Layer 4 of a small transformer language model trained on English Wikipedia (8 layers, counted from 0, width 96).
A neuron's activation on a vector x is GELU(weights . x), where the dot is the dot product.
The model reads these tokens: " loc" "ations" ".\n\n" "T" "e" "en" "age" " L" "ont" "ano" " was" " Ros" "en" "f" "el" "d" "'s" " cont" "ribution" " to" " the" " " "20" "08" " Wh" "it" "ney" " Bi"

The vector x that enters this layer's MLP at each token. A number n stands for n times 0.0077.
0 " loc": -122 -85 369 -29 -61 193 -62 166 89 120 129 54 -61 -54 -88 104 -9 -131 -64 61 94 12 27 -87 146 -52 148 105 -13 12 -1 -56 -80 2 -55 -66 -92 80 -116 -33 31 260 107 105 -3 238 -48 28 34 119 -93 42 75 -26 52 72 116 201 -57 -477 -15 51 15 -203 -18 -159 -62 -89 65 -10 104 48 -24 2 -182 -94 31 89 185 104 47 4 -278 -149 142 -156 -21 174 54 120 -11 31 -119 -2 -45 -89
1 "ations": -93 -112 340 -32 -26 194 26 92 6 68 -43 45 -47 -51 -97 52 -16 -93 -81 112 0 32 47 -62 17 -7 99 28 -61 48 60 40 -28 -16 -60 -21 -141 2 -8 -21 -93 214 -32 -11 -24 269 109 80 25 149 -118 -10 74 39 91 35 181 133 -1 -321 -25 38 4 -250 86 -118 -56 3 62 -83 -24 84 73 109 -77 9 0 201 160 25 116 18 -312 -148 102 -106 -23 97 13 110 -12 63 -85 -30 -43 -67
2 ".\n\n": -107 -74 262 -3 -38 138 -4 103 31 45 -24 -5 18 -104 -89 122 -54 -97 -56 -13 -39 26 -14 -112 129 -66 115 77 -62 -16 26 5 -14 -25 -65 -9 -13 5 -40 48 -14 253 75 9 -28 257 12 -11 47 182 -101 -59 94 75 181 93 169 115 22 -290 -19 27 58 -294 7 -96 -84 -33 125 -38 -43 43 43 193 -109 -32 -16 182 113 71 53 -17 -310 -138 116 -169 -38 202 24 92 17 57 -69 -59 6 -48
3 "T": -202 -3 434 15 76 135 95 31 -10 -32 -11 -15 10 -92 -17 109 -8 -75 -139 23 -169 79 -6 -74 99 -59 2 78 -65 79 122 -103 -17 -55 -34 -73 -16 39 -61 -43 15 209 -17 -101 61 241 -54 38 17 137 -111 -18 72 130 143 69 96 9 22 -177 -44 131 9 -199 70 -166 -63 -73 -4 -10 21 81 7 149 -98 -46 80 167 86 29 152 19 -312 -140 107 -84 11 131 -49 98 35 59 28 -64 -50 -7
4 "e": -23 27 447 64 15 204 51 54 -39 47 -27 13 12 -131 -75 99 -77 -155 -165 89 -89 25 -72 -40 42 55 75 67 -48 42 136 -27 26 -51 -59 10 22 59 -15 -8 -56 132 -39 -161 78 232 -33 -26 56 19 -42 -63 34 64 125 78 74 -78 69 -262 43 111 38 -225 34 -34 28 33 3 -31 12 15 -48 102 -88 -67 110 166 24 -81 204 -37 -310 -138 71 -185 -47 146 79 136 42 76 37 -102 -13 -25
5 "en": -53 -10 422 37 93 210 46 32 -82 29 37 12 53 -114 -63 93 53 -73 -80 14 -94 26 -81 -25 -42 76 90 4 -56 82 119 -33 26 -8 -54 -10 -12 9 -94 -60 -48 181 -123 -173 38 244 45 29 48 62 -42 -17 7 80 125 50 75 -23 58 -270 69 132 72 -168 42 -34 -45 -6 50 44 -64 68 -56 35 -83 -83 138 138 30 -26 167 -33 -317 -125 98 -179 -54 107 -24 122 96 111 -41 -183 19 -18
6 "age": -64 -54 418 -33 49 204 -3 5 -83 -38 -8 52 -30 -43 -53 112 7 -138 -141 48 -80 13 -8 -89 -43 43 37 23 0 73 162 41 52 -27 -44 -27 -37 13 -12 -1 -37 210 -22 -111 20 218 69 -47 59 27 -183 -44 10 64 98 39 61 32 64 -286 27 68 37 -228 79 -82 12 57 4 0 58 33 -32 128 -15 -32 115 159 35 -16 241 -7 -318 -141 -11 -151 4 82 -16 146 77 51 69 -26 -31 -7
7 " L": -54 -9 411 97 79 262 41 35 -24 33 19 -9 -16 -162 -38 90 20 -110 -91 14 -117 134 -32 -12 -73 37 -30 97 -218 29 182 -80 -3 -18 -29 -8 7 -39 -52 45 42 169 30 -103 -5 195 -49 -25 60 96 -154 -101 -9 112 32 2 92 60 47 -169 89 71 110 -223 116 -71 -1 -58 -108 27 -19 45 11 68 -121 -63 136 142 95 -27 105 -11 -308 -123 24 -205 -39 198 13 99 112 118 -9 -62 -37 44
8 "ont": -117 24 393 36 110 190 78 -15 -66 22 -2 -16 28 -212 -24 52 -41 -144 -63 17 -122 95 10 -67 -17 62 99 77 -114 58 122 -48 68 -47 -19 17 -44 -45 -29 44 -38 139 -96 -36 10 230 -26 -28 76 182 -124 -18 61 41 128 9 45 104 41 -284 -19 95 88 -131 147 -95 -20 -24 21 133 -6 111 -39 37 -75 -73 137 84 87 -42 186 25 -312 -87 -34 -169 -205 149 -85 87 162 106 13 20 -67 -42
9 "ano": 0 -66 432 73 103 259 51 90 -31 42 52 -17 8 -88 -18 63 -50 -111 -31 -7 -86 18 -3 -49 14 79 23 7 -95 106 140 8 81 -86 -7 6 -55 -1 -86 -71 -30 117 -122 -78 -10 240 85 3 84 113 -120 16 46 54 95 64 24 41 41 -274 13 84 44 -166 -13 -91 0 37 55 38 -67 19 -72 6 -111 -21 185 76 89 -81 166 -34 -314 -159 3 -156 -206 157 -11 119 73 160 51 -32 -60 33
10 " was": -11 -37 269 34 113 100 26 93 -73 -9 -14 12 86 -117 -100 101 35 -92 -38 -47 -48 -13 -20 -91 -46 7 80 145 -155 56 197 -46 79 -15 -95 108 14 -30 -34 14 44 131 -15 -8 47 255 58 16 100 92 -25 49 80 29 114 28 77 199 18 -299 -6 43 96 -316 -18 -49 -16 -63 -59 5 10 21 -18 86 -73 -25 71 154 50 64 67 -1 -314 -215 20 -200 -133 159 -31 153 95 69 -5 52 -112 -58
11 " Ros": -27 -122 389 40 24 128 82 91 -24 25 122 50 150 -140 -63 63 -35 -118 -18 -3 -106 12 43 -79 -31 127 82 119 -240 95 274 -172 44 -67 47 43 1 -73 5 57 16 133 -30 -36 -20 169 -29 45 18 124 -124 -105 77 110 68 0 83 26 56 -235 -45 -8 51 -157 36 -116 57 12 -107 1 -93 26 11 7 -56 -34 227 98 148 -6 132 -95 -312 -127 16 -117 -68 176 -51 122 78 116 -22 -38 -100 5
12 "en": -43 -47 420 2 111 141 31 55 -16 21 138 41 154 -106 -113 24 48 -68 -27 -8 -60 -11 -60 -118 -26 89 84 66 -146 89 196 -31 40 -14 -42 88 -31 -66 -58 -48 -11 113 -142 -135 -32 210 50 85 117 106 -20 -22 22 47 59 54 34 75 49 -292 57 90 96 -163 64 -44 96 -10 -21 12 -116 10 -72 7 -53 -66 243 95 72 -39 121 -44 -317 -140 73 -142 -136 90 -63 83 95 111 -32 -110 -57 25
13 "f": -11 54 435 -63 140 148 -6 -25 27 -7 60 44 101 -87 -110 73 -54 -63 -93 38 -64 11 -41 -94 -4 19 156 115 -147 77 175 19 -32 -24 -13 6 -23 -104 33 -8 -1 52 -12 -137 65 187 13 16 117 154 -77 -70 4 3 46 45 -28 161 60 -240 -33 75 61 -182 133 -148 69 35 -75 -28 -51 57 -4 109 12 -132 231 87 17 -10 20 15 -313 -199 22 -148 -183 75 -36 166 152 131 35 42 -131 7
14 "el": 13 -57 428 -5 80 140 16 -61 -5 -6 71 70 124 -109 -126 -1 71 -129 -56 35 -63 24 35 -126 -19 62 112 106 -112 14 188 -25 17 -28 -9 67 -14 -31 -96 103 0 87 -110 -107 -73 242 -11 35 68 130 -41 -74 29 12 42 27 39 65 107 -272 91 76 121 -165 123 -87 102 -15 -82 -10 -46 21 -43 9 -14 -116 180 65 77 -63 142 -72 -318 -100 -59 -137 -122 212 20 119 67 121 -17 22 -70 -17
15 "d": -25 24 449 -34 122 142 37 -1 -4 -54 80 62 74 -85 -95 14 -7 -48 -51 13 -21 5 -11 -70 -24 72 109 92 -176 47 198 -45 35 -20 -6 54 -38 -49 -105 -15 23 133 -37 -208 -44 217 -22 1 53 164 -99 -43 -18 -10 41 -19 18 113 106 -206 -30 139 117 -159 183 -108 24 -2 -65 33 -97 20 -99 69 45 8 144 77 63 94 121 -18 -316 -138 17 -182 -210 154 -66 127 120 65 1 -10 -79 18
16 "'s": -10 -71 376 9 59 64 -24 40 27 -45 47 37 75 -90 -108 114 -50 -104 -41 -15 -24 12 15 -89 -65 33 172 124 -67 72 100 67 -7 -59 -31 17 -9 33 6 -62 44 103 -17 -136 69 355 41 22 45 168 -72 76 24 14 69 62 20 80 46 -235 30 -18 119 -278 83 -98 45 -9 -60 -13 -12 21 -62 75 -19 -30 149 118 -41 63 18 -36 -324 -157 -9 -128 -152 110 25 59 31 103 1 65 -47 19
17 " cont": -89 -76 300 -70 150 63 4 -41 8 28 -52 95 27 -109 -93 76 -11 -29 21 -54 -87 42 12 -48 9 -12 225 46 -159 35 119 72 24 46 41 0 -34 -41 32 14 48 100 0 11 -109 287 -94 19 -59 249 -27 50 86 52 28 46 101 223 41 -254 -25 12 68 -94 161 -205 -106 51 -125 22 -101 -31 -15 48 -28 -8 121 34 45 42 146 8 -320 -80 126 -259 -198 172 -57 101 21 105 43 28 -3 -36
18 "ribution": -61 -100 325 -15 28 108 -16 62 -27 72 18 71 -9 29 -201 -1 5 -15 -147 -41 -87 -38 49 -21 -24 33 29 49 -66 -11 145 38 26 61 67 138 -98 8 2 12 19 171 -37 -54 -80 304 22 87 -38 166 -119 -51 30 28 -29 48 61 126 61 -415 51 1 75 -126 147 -84 83 9 -57 -36 -77 32 12 5 50 7 116 102 -30 -49 192 -24 -319 -42 40 -144 -53 105 25 113 -60 211 48 41 -60 -81
19 " to": -90 -61 236 101 29 121 -25 34 11 -7 -38 -76 52 17 -59 22 -31 -25 -115 -45 -37 5 98 -70 23 124 248 30 -130 5 142 -62 -23 44 73 73 14 -22 4 24 -1 77 35 -125 -149 279 -1 51 0 145 6 -3 45 35 -28 157 17 257 -9 -353 -5 2 141 -277 111 -150 -26 -43 -26 -3 -56 11 25 63 0 -32 177 115 -52 63 38 20 -315 -94 43 -165 -124 65 46 218 -35 139 -8 95 -47 -40
20 " the": -6 -52 331 -19 122 75 -95 9 22 19 -76 -18 42 -74 -118 92 -36 10 -99 -39 -71 21 26 -84 79 -22 170 82 -113 0 124 -4 -9 37 69 23 15 19 -8 -38 109 129 -10 -124 -44 403 49 7 42 203 -82 24 59 58 -23 76 49 92 -7 -257 31 26 90 -284 74 -87 34 -22 -48 76 -24 -67 26 -10 -6 -10 95 134 -19 118 21 59 -317 -57 4 -151 -132 101 61 26 -102 132 -106 31 15 8
21 " ": 28 -62 355 98 167 132 -43 80 19 30 -64 19 79 -188 -88 59 30 -1 -35 -30 -84 -15 11 -101 101 -2 30 40 -75 38 118 -39 22 146 62 60 45 -25 -32 -10 0 161 -22 -106 -51 293 5 -4 -54 299 -25 -88 20 -1 -33 131 38 135 -43 -267 15 1 97 -251 119 -126 -91 19 -86 18 -27 -48 88 47 -53 -6 100 95 79 42 60 11 -316 -116 49 -135 -105 62 15 -28 -51 146 -3 73 -9 -77
22 "20": -48 -46 375 111 216 120 2 50 99 42 -96 -109 84 -29 -114 11 93 11 -7 -2 -51 81 2 -45 97 2 53 70 -18 -49 102 -9 14 123 118 23 13 -75 -84 -21 13 174 -9 -277 -81 291 69 -4 -35 207 -78 -30 -19 -73 -19 37 37 71 16 -250 -40 97 28 -191 50 -150 -36 7 38 9 -52 -21 2 -38 24 -22 78 96 29 5 68 -3 -323 -89 -39 -173 -40 92 21 11 -10 100 -12 139 15 34
23 "08": -21 -68 389 59 209 141 10 120 43 21 -113 4 29 -9 -110 36 -53 37 25 -48 -79 51 57 21 140 73 27 79 36 -37 127 38 53 98 112 -27 -62 -23 -50 -97 -36 125 16 -262 1 286 148 -57 -84 164 -72 -11 -21 -44 -1 61 28 123 9 -282 -62 80 0 -203 14 -163 37 40 21 17 -21 6 -12 -59 12 30 96 41 39 18 -2 -15 -321 -111 -67 -175 -40 129 15 21 -42 108 33 107 15 38
24 " Wh": 110 -59 337 151 81 123 -27 52 109 35 -115 -90 -4 -70 13 142 -73 58 -3 -26 -77 196 44 14 -44 -9 130 163 -210 -16 182 -125 -88 23 137 -82 -20 -110 64 84 -21 92 81 -199 21 285 77 -32 -75 119 -100 13 -12 24 14 3 -14 141 0 -227 5 46 46 -217 73 -175 31 56 -87 -23 7 -3 -14 63 12 -133 83 66 83 58 49 -14 -312 -132 -92 -128 -63 142 93 26 1 126 37 148 -110 -16
25 "it": 76 -9 407 51 90 145 19 26 -28 58 -124 36 84 -62 -72 68 -3 42 -37 -49 -112 201 129 -57 123 -16 149 97 -138 -66 59 16 -43 -36 53 1 -7 -59 -57 -33 -64 135 -51 -210 -7 302 104 6 -61 113 -55 23 -92 -109 -56 -29 48 137 -40 -279 9 113 12 -131 102 -63 55 71 -58 -70 -105 34 -55 -19 -6 -89 110 72 63 119 150 -29 -311 -79 -134 -88 -20 182 144 31 39 155 55 108 -67 -39
26 "ney": 55 -123 388 75 95 132 -58 48 -3 8 -40 -24 37 -42 -35 9 30 31 11 -2 -129 123 68 6 0 61 92 155 -24 -52 129 51 -24 68 126 -72 -31 -50 -8 23 -50 76 -116 -172 38 317 81 -72 -29 96 3 -49 -56 -7 58 26 32 87 -22 -357 10 110 36 -158 160 -79 63 84 -2 65 -24 -30 -68 -48 34 -120 118 2 91 17 144 -49 -314 -42 -100 -125 -113 222 -12 65 -13 176 -36 100 -132 -32
27 " Bi": 0 -28 368 97 41 173 73 70 34 46 -52 67 -37 -87 55 98 -89 32 12 -82 -68 161 131 6 -81 -60 48 149 -121 57 82 -76 -18 -53 83 78 39 -52 64 -51 -26 154 -32 -219 -33 308 79 -48 -16 151 -139 -15 -6 54 -52 -5 -34 28 -12 -332 34 75 -10 -130 145 -105 15 53 -90 -66 -84 -91 -97 -68 -19 -66 83 42 111 92 103 -20 -312 -54 -3 -90 -74 214 66 -44 5 178 41 196 -66 -5

Each question shows the input weights of one neuron of the MLP. A number n stands for n times 0.0022.

n271: -61 -45 73 18 -77 -67 -33 -45 32 -28 38 79 -47 49 -62 -137 115 14 -52 2 -83 -13 47 -43 -44 85 -78 40 -2 87 -9 65 -31 -2 15 44 -49 74 -91 63 -71 -104 -123 -85 149 -139 94 7 128 -90 -145 155 -116 -105 -57 -154 -49 51 58 -25 -91 20 56 47 116 26 7 -63 -163 -74 -13 -108 -34 44 66 -47 9 -79 21 -37 -85 -40 48 42 -126 -168 -88 23 -11 -16 62 36 -27 7 102 94
On which token does it fire most? 15 "d"

n28: -118 47 -72 12 49 115 -124 -10 2 -30 0 150 127 80 -124 25 -54 -39 62 147 29 -113 -162 2 39 35 -7 57 -121 -72 -72 -71 28 23 78 51 -71 -100 -22 -93 87 41 -78 40 -49 7 34 -5 43 -18 50 0 -77 39 -34 -74 -78 -137 66 103 -15 163 -131 188 54 64 90 -167 -82 49 -25 -15 34 -11 28 -27 -26 12 29 95 22 168 -37 -152 75 -127 -120 -60 42 -104 33 -87 103 -2 -19 32
On which two tokens does it fire most, strongest first? 15 "d", 12 "en"

n330: 65 -9 24 80 57 56 -135 52 21 109 -51 0 58 -18 -6 43 -58 32 76 41 177 130 -120 -110 -56 -26 -52 -50 95 42 25 -62 -31 28 -48 63 -100 -130 -73 102 -85 7 -34 60 -34 140 -38 34 -41 16 -14 -44 -16 125 -36 170 -39 -36 62 140 -92 -114 121 106 -27 2 34 204 10 -83 91 37 -4 20 43 2 -6 6 28 41 20 48 -3 -20 -44 20 -14 -29 24 -87 14 53 -4 57 -21 -57
Its three highest activations, in order, are on tokens 24 " Wh", 21 " ", 22 "20"

n240: 0 116 -3 192 103 -163 208 89 9 17 -75 41 -44 55 -54 -116 -30 -30 76 0 43 35 -68 6 33 31 -156 -93 83 -53 -119 -69 87 -20 -23 9 -54 63 -30 224 41 60 3 -14 136 -17 -39 -47 -111 -57 216 -18 -33 30 24 211 58 15 -88 84 -196 -192 -67 -70 -44 -15 13 103 226 -18 3 6 48 -11 -60 101 74 150 239 14 -248 27 -59 9 23 -77 106 -107 -71 -76 -77 -9 239 51 -132 122
On which token does it fire most? 23 "08"

n373: 108 -30 30 -75 120 -40 -32 -86 60 -78 15 -5 15 147 -131 24 71 -60 57 32 -37 -18 73 206 -61 86 59 -13 110 57 23 33 69 140 -60 0 145 29 24 249 5 -86 -42 120 66 10 39 -140 -69 -113 -7 18 -72 5 -102 -53 -74 -27 77 -33 122 13 13 -73 31 16 -62 39 -123 -282 -3 257 183 -80 -164 -113 -13 109 -29 -75 116 46 30 -30 30 2 -7 48 -95 67 38 0 18 -80 -18 -45
Its three highest activations, in order, are on tokens 14 "el", 6 "age", 18 "ribution"

n47: 17 35 -102 70 -99 55 43 -93 -3 -94 -2 23 147 126 -16 133 -155 -124 128 7 111 -106 -51 67 100 -88 -78 107 -52 -140 -119 -189 -45 65 49 -30 5 79 124 36 -109 16 24 30 -24 -27 78 -44 94 87 -152 -38 -40 127 96 -20 177 37 47 78 58 -35 58 19 56 -151 36 -36 124 134 -90 -101 -106 40 -30 27 -96 37 -21 25 27 24 38 23 -49 -99 -34 5 60 -29 -13 -66 0 112 -216 201
Its three highest activations, in order, are on tokens 2 ".\n\n", 24 " Wh", 27 " Bi"

n274: 191 65 19 48 40 -139 74 -105 138 3 -115 -6 29 -3 -69 -50 15 -15 -96 45 89 -50 34 6 36 65 -302 47 -138 92 -33 208 198 66 6 -29 -9 -181 -106 -89 9 13 -24 73 -152 14 -54 3 138 138 -62 53 26 3 3 34 -117 -131 -24 123 -58 9 -31 -40 -9 220 -176 3 178 -109 129 123 -15 -94 86 -99 248 76 -39 17 -222 5 -85 -145 -42 49 -59 94 17 28 -87 -119 -137 6 -12 163
On which token does it fire most? 22 "20"

n74: -129 87 29 64 119 157 -29 -43 -146 -116 -3 169 33 -210 62 -11 -46 17 -61 -61 96 -71 291 -75 -20 -76 90 -94 -56 -45 45 83 -279 87 21 8 -105 -17 -43 95 36 -39 -26 -90 74 -80 90 -148 -58 -5 88 -33 16 98 107 -133 16 149 0 -39 -89 33 3 139 -47 95 21 -108 -3 -37 24 -139 -141 97 87 32 8 -80 -51 -98 52 91 -2 71 -75 178 -13 13 -76 -98 114 -123 -134 73 64 94
On which two tokens does it fire most, strongest first? 8 "ont", 15 "d"

n197: -112 -80 -69 -22 75 -48 9 -3 -103 -154 -5 19 11 124 -11 143 14 -83 -34 156 165 -8 -49 8 -14 26 -40 123 -70 47 -105 -29 76 -208 -55 -148 152 -267 135 -3 -57 -115 76 62 34 40 89 -252 -19 -11 24 63 -43 0 89 37 -30 -54 138 94 170 -48 77 114 -41 -128 -36 -101 -41 6 -56 -37 97 93 53 69 -28 163 -148 -43 123 -71 0 -40 5 35 71 85 -59 9 131 -27 108 -72 -151 -125
On which token does it fire most? 6 "age"

n186: 155 -105 -5 -70 42 -24 16 -13 44 102 -7 138 -287 45 157 44 -87 -52 -47 0 9 -23 -86 59 8 13 -134 -176 -26 21 88 60 63 102 67 -138 205 -97 -129 46 53 33 116 -61 -16 -121 -29 -111 23 20 54 0 112 -29 26 7 -8 -11 58 55 74 -105 98 3 8 -88 -42 49 -99 87 92 -69 21 25 -94 -89 -78 -18 -16 153 30 0 -100 28 163 32 37 -26 -242 -61 45 20 57 138 -21 42
Its three highest activations, in order, are on tokens 17 " cont", 21 " ", 7 " L"

n325: 118 -84 -70 -72 4 -2 14 -95 -117 30 51 -80 -2 -83 113 74 -119 0 58 0 -25 70 -2 -33 -23 -86 70 91 -34 -88 -32 -126 -171 -15 71 46 37 -27 -2 92 57 62 -144 -125 -11 15 -176 -43 -131 -50 -21 -47 5 83 38 2 26 -34 -48 140 39 -126 -120 37 -7 21 109 27 22 -128 41 164 20 108 -195 -12 -29 92 -61 30 30 12 38 -18 -26 -73 -62 19 78 -111 -31 -112 25 -33 49 -26
On which two tokens does it fire most, strongest first? 24 " Wh", 7 " L"

n283: -19 68 81 88 -87 0 89 -47 -79 221 26 -90 0 -42 -23 -57 18 109 101 -5 -56 131 65 65 72 55 34 -10 -96 63 56 -69 7 -163 -36 37 18 -85 -90 68 -40 -56 -93 -64 -116 -17 129 -20 -119 15 -7 -137 48 26 -61 -56 -32 57 28 2 -95 51 -10 -8 15 189 -122 -12 -20 28 61 -171 -122 -36 -70 -76 -127 -154 0 110 76 170 47 25 34 27 160 56 185 140 -2 10 18 -119 50 -141
On which token does it fire most? 25 "it"

n23: 6 103 -116 63 -119 -67 -90 -9 48 180 -40 -36 21 191 -49 -56 217 -130 -6 65 -3 -18 28 -113 71 -72 28 -83 169 78 69 19 56 -116 -6 -26 70 -55 71 189 -9 -99 89 68 71 -74 182 -72 95 165 -66 -86 157 -92 -15 -99 153 92 12 -3 25 218 -59 -140 32 192 -29 -116 -115 -76 -26 180 -27 -112 142 0 -166 58 -116 6 -16 -81 -30 76 160 -87 -37 39 -3 -68 -330 38 42 41 27 9
On which token does it fire most, and how strongly? 2 ".\n\n", at about 0.31

n245: -22 -53 -55 -16 -90 98 51 13 -41 -94 -180 -79 -106 95 60 -23 110 -88 -87 31 -131 -86 -4 -20 -42 -15 68 26 0 -178 -43 69 -26 0 -55 20 -19 52 -29 41 132 24 0 -92 -8 0 -109 -31 32 -22 -97 -71 152 54 72 -35 94 -113 -108 -2 -48 45 99 -2 -8 73 -86 -34 94 97 -22 -27 66 -41 -96 -74 98 -77 -23 -32 -40 17 90 4 43 47 -33 2 6 8 -4 70 -16 24 22 63
Its three highest activations, in order, are on tokens 2 ".\n\n", 3 "T", 7 " L"

n205: -39 -129 -16 155 -79 -90 -72 -79 -168 -135 140 21 -134 62 126 -114 -59 -104 0 126 -98 77 79 -33 -59 35 76 -45 28 -49 61 -296 95 -138 -183 15 15 -37 28 130 -105 -217 12 9 -130 23 18 30 -96 -64 133 -21 -138 93 -24 35 30 131 -6 -142 -84 18 44 -47 -18 285 10 -103 122 -102 59 0 -9 -44 -10 208 67 -50 37 41 -16 42 -111 68 98 108 152 3 152 56 -91 30 -3 -156 9 249
On which token does it fire most, and how strongly? 19 " to", at about 1.3

n185: -19 29 43 157 -67 100 176 -59 -153 22 -80 5 -217 55 143 -5 44 -165 164 -19 11 -118 243 -94 -58 -91 -19 56 59 -129 31 11 -10 -32 -66 82 -86 -144 60 -20 5 -126 29 70 -58 93 31 -105 -66 92 -20 74 -31 71 98 112 139 37 -79 -57 -55 -62 77 61 -56 26 -185 48 58 16 47 69 -31 69 -17 -120 -39 -89 70 -37 -21 126 -20 85 -103 7 -41 -41 99 24 40 -55 121 50 -97 -52
On which two tokens does it fire most, strongest first? 8 "ont", 27 " Bi"

n195: 121 66 -34 146 -65 -73 -29 -237 -20 44 6 -80 -75 -21 13 55 -104 -79 -15 39 68 66 -41 -22 -89 -2 81 -9 -31 -24 90 -14 -87 -11 -92 78 9 73 96 4 -19 114 -91 -122 -51 31 24 17 -106 -6 -52 114 -12 -34 -193 -76 -103 47 -38 -2 -20 30 81 196 114 -146 38 13 0 40 -129 2 -20 46 -47 -93 -15 18 -49 42 -20 2 61 -72 -21 -103 -87 57 40 -45 -34 -66 2 -74 37 40
On which two tokens does it fire most, strongest first? 24 " Wh", 27 " Bi"

n372: -124 -124 111 152 -9 92 -10 -97 -81 -22 67 -157 -168 -148 -150 -88 229 0 -138 -88 -89 19 -238 122 39 101 -104 -64 -84 -252 -6 72 -57 -81 59 -19 135 102 13 353 -32 -28 63 170 -82 -98 -52 -3 -6 78 129 102 -129 -3 -110 3 161 -106 -33 12 218 25 17 73 3 -110 -10 48 -41 -49 -115 -123 -78 49 -17 -97 87 -128 -36 -81 -80 95 102 47 -104 133 -82 123 271 -13 -50 -85 -58 31 16 -16
On which token does it fire most, and how strongly? 7 " L", at about 0.8

n201: -125 26 -10 -101 -78 105 -176 43 -86 -47 127 -105 -79 110 63 69 65 -39 79 -6 -5 20 33 -46 94 -41 -98 5 42 51 -62 22 -31 -98 7 107 98 -112 -110 204 5 39 115 -119 -21 -33 -74 108 -25 -146 28 80 69 -21 125 -67 27 82 -5 -86 -5 -76 43 12 -65 111 -69 -14 81 -86 100 40 -30 66 138 62 -14 -9 130 -71 -83 -17 12 -18 -18 -22 -85 -51 2 100 76 45 37 -84 18 111
On which token does it fire most? 0 " loc"

n210: 66 -13 -51 188 -71 47 29 29 109 -39 -70 116 30 -144 -131 12 97 -189 94 -12 -24 -160 -61 -28 142 -86 -96 21 -6 244 34 72 33 149 32 -21 66 -119 -63 -86 -70 76 -160 -9 -104 -56 65 -133 -18 51 76 -174 -247 -129 -211 -77 82 -170 -120 65 3 33 3 73 94 6 -113 119 188 -94 158 22 40 112 -139 170 37 88 69 21 -131 -77 64 -126 26 -24 -67 -218 51 0 -150 -57 102 86 166 18
On which token does it fire most, and how strongly? 21 " ", at about 1.8

n180: 117 -36 -48 155 -36 -167 92 -39 -75 36 -65 23 -23 -14 32 -5 154 -124 106 127 124 -219 42 45 88 -63 -253 6 -72 40 -150 167 70 33 -63 3 32 29 -44 71 11 -83 67 81 -114 -55 237 -83 175 -47 -3 -3 111 -156 121 -67 -45 -70 59 -42 -135 -92 -35 -237 172 -227 -46 3 87 -67 22 38 20 22 117 51 -60 47 41 136 -39 -16 60 -14 8 -8 -62 88 -72 -62 -150 104 40 -53 -134 -85
Its three highest activations, in order, are on tokens 1 "ations", 2 ".\n\n", 10 " was"

n260: 187 73 35 104 21 153 108 89 37 -62 -159 94 63 -195 171 110 -293 15 35 6 44 -75 102 161 53 -80 102 -9 232 -3 52 -49 120 -39 -156 98 -88 -12 78 70 -39 -33 -88 -9 38 -70 -59 77 -33 -98 44 -40 -140 6 12 53 -187 85 25 -68 -41 65 9 10 -199 -107 33 -232 217 -81 -190 -32 -87 -150 -79 38 80 -31 -115 -27 -178 167 97 -33 -47 68 -41 68 98 41 9 66 21 -119 70 41
On which token does it fire most? 9 "ano"

n134: -44 -82 -114 116 82 70 64 35 141 46 -64 -220 -101 57 55 48 -160 -58 127 -42 4 64 39 7 -356 153 -156 94 -96 -10 -24 58 97 23 170 10 7 38 157 -126 114 -11 157 10 77 -33 -31 58 -17 112 49 413 251 -14 121 43 -3 -133 94 -31 31 -63 91 81 -138 25 -77 17 128 -403 -36 -113 -83 125 40 -96 -86 -7 10 149 11 95 -93 50 153 23 -55 -108 -198 -64 -109 43 -27 96 31 -56
On which two tokens does it fire most, strongest first? 27 " Bi", 24 " Wh"

n355: 0 -111 -53 208 37 -109 42 86 61 2 -25 -29 -22 9 -5 82 -2 -81 -53 76 -45 -129 -118 -47 -23 -7 -14 -53 -67 58 27 36 -2 110 -118 61 32 2 -132 -125 51 -79 -52 -72 -41 -4 -36 -65 -46 -91 140 -7 5 23 -2 -15 -61 32 -107 -45 50 -35 -145 -76 18 122 -70 42 81 123 73 -78 92 133 79 -139 -49 73 27 -104 -67 89 -24 -48 70 -52 23 -48 -30 -118 -52 74 138 69 -82 41
On which two tokens does it fire most, strongest first? 21 " ", 10 " was"

n182: -83 -130 -68 33 -14 39 55 117 147 -92 165 50 -70 -200 -30 103 -9 39 -59 25 -59 105 87 44 -234 22 -6 97 -60 -27 15 -47 -32 20 156 69 182 -130 73 53 50 -67 -106 207 33 -133 -57 -83 -115 -109 133 147 -109 -30 -42 92 -18 6 -100 14 -40 84 40 -68 -161 -168 -154 18 9 -145 63 52 36 -57 185 -93 99 -167 3 -115 -59 -113 -16 87 181 -37 56 -6 261 169 -40 -17 77 35 74 9
Its three highest activations, in order, are on tokens 24 " Wh", 19 " to", 11 " Ros"

n121: -66 -78 34 43 8 -126 36 0 5 -57 51 171 119 -71 -82 134 -63 30 15 68 116 -79 120 -19 -91 140 -134 80 -143 11 -146 108 -29 70 10 84 -14 99 121 -40 8 -66 -38 -92 -41 77 -49 -73 119 -143 -102 -43 -42 -94 -24 55 21 115 -162 -27 168 63 155 -75 -71 -6 -81 213 37 -79 -34 103 103 -8 -23 128 78 55 -139 -29 -148 77 50 76 -141 176 64 52 -122 56 47 -145 -13 -8 -51 -83
On which token does it fire most, and how strongly? 16 "'s", at about 0.83

n8: -75 102 19 -30 -52 -78 -115 42 -10 101 -13 -10 -55 20 22 142 12 -22 -73 61 -123 14 -10 54 -43 -2 -48 -22 -63 44 -117 75 26 17 46 -67 90 37 76 92 -89 -13 45 -120 23 -8 -87 -4 -80 29 -2 32 -40 105 -4 91 26 -89 51 24 62 -78 -126 54 71 -19 -149 74 30 12 -45 -6 39 122 -28 -8 -12 45 -132 88 27 78 -33 173 -94 -39 -44 -36 19 25 -41 -61 68 -31 40 -132
On which two tokens does it fire most, strongest first? 4 "e", 3 "T"

n369: 14 -19 -82 -61 22 -107 -80 -61 -152 10 7 -66 103 65 122 31 -3 -28 -5 -10 -26 -151 -48 -36 -26 -178 -58 -159 64 -131 116 -19 123 -10 -147 157 86 -34 91 89 123 158 -8 -73 76 -95 33 82 174 32 -19 71 -40 -13 -70 -156 13 -152 -99 21 -97 20 42 -26 -101 76 -30 -10 53 -39 213 98 -3 96 -123 3 -31 128 85 -99 -58 14 -20 32 32 44 12 166 -42 92 60 65 72 -25 74 96
On which token does it fire most? 10 " was"

n242: 102 -96 51 -32 -80 17 -50 143 17 5 64 31 45 57 52 -2 136 -15 74 -27 49 -38 38 -68 -5 86 -33 -50 64 49 73 -18 -126 -66 26 -24 64 22 -139 -34 124 18 -84 -100 15 51 69 -54 166 28 97 10 141 32 -7 12 -91 -47 -92 89 -236 186 10 118 -98 68 131 -2 217 37 42 -141 -108 -56 63 81 -64 -114 0 -73 -40 -85 0 -78 134 -47 51 81 -56 -93 76 2 -2 99 92 -14
On which token does it fire most? 9 "ano"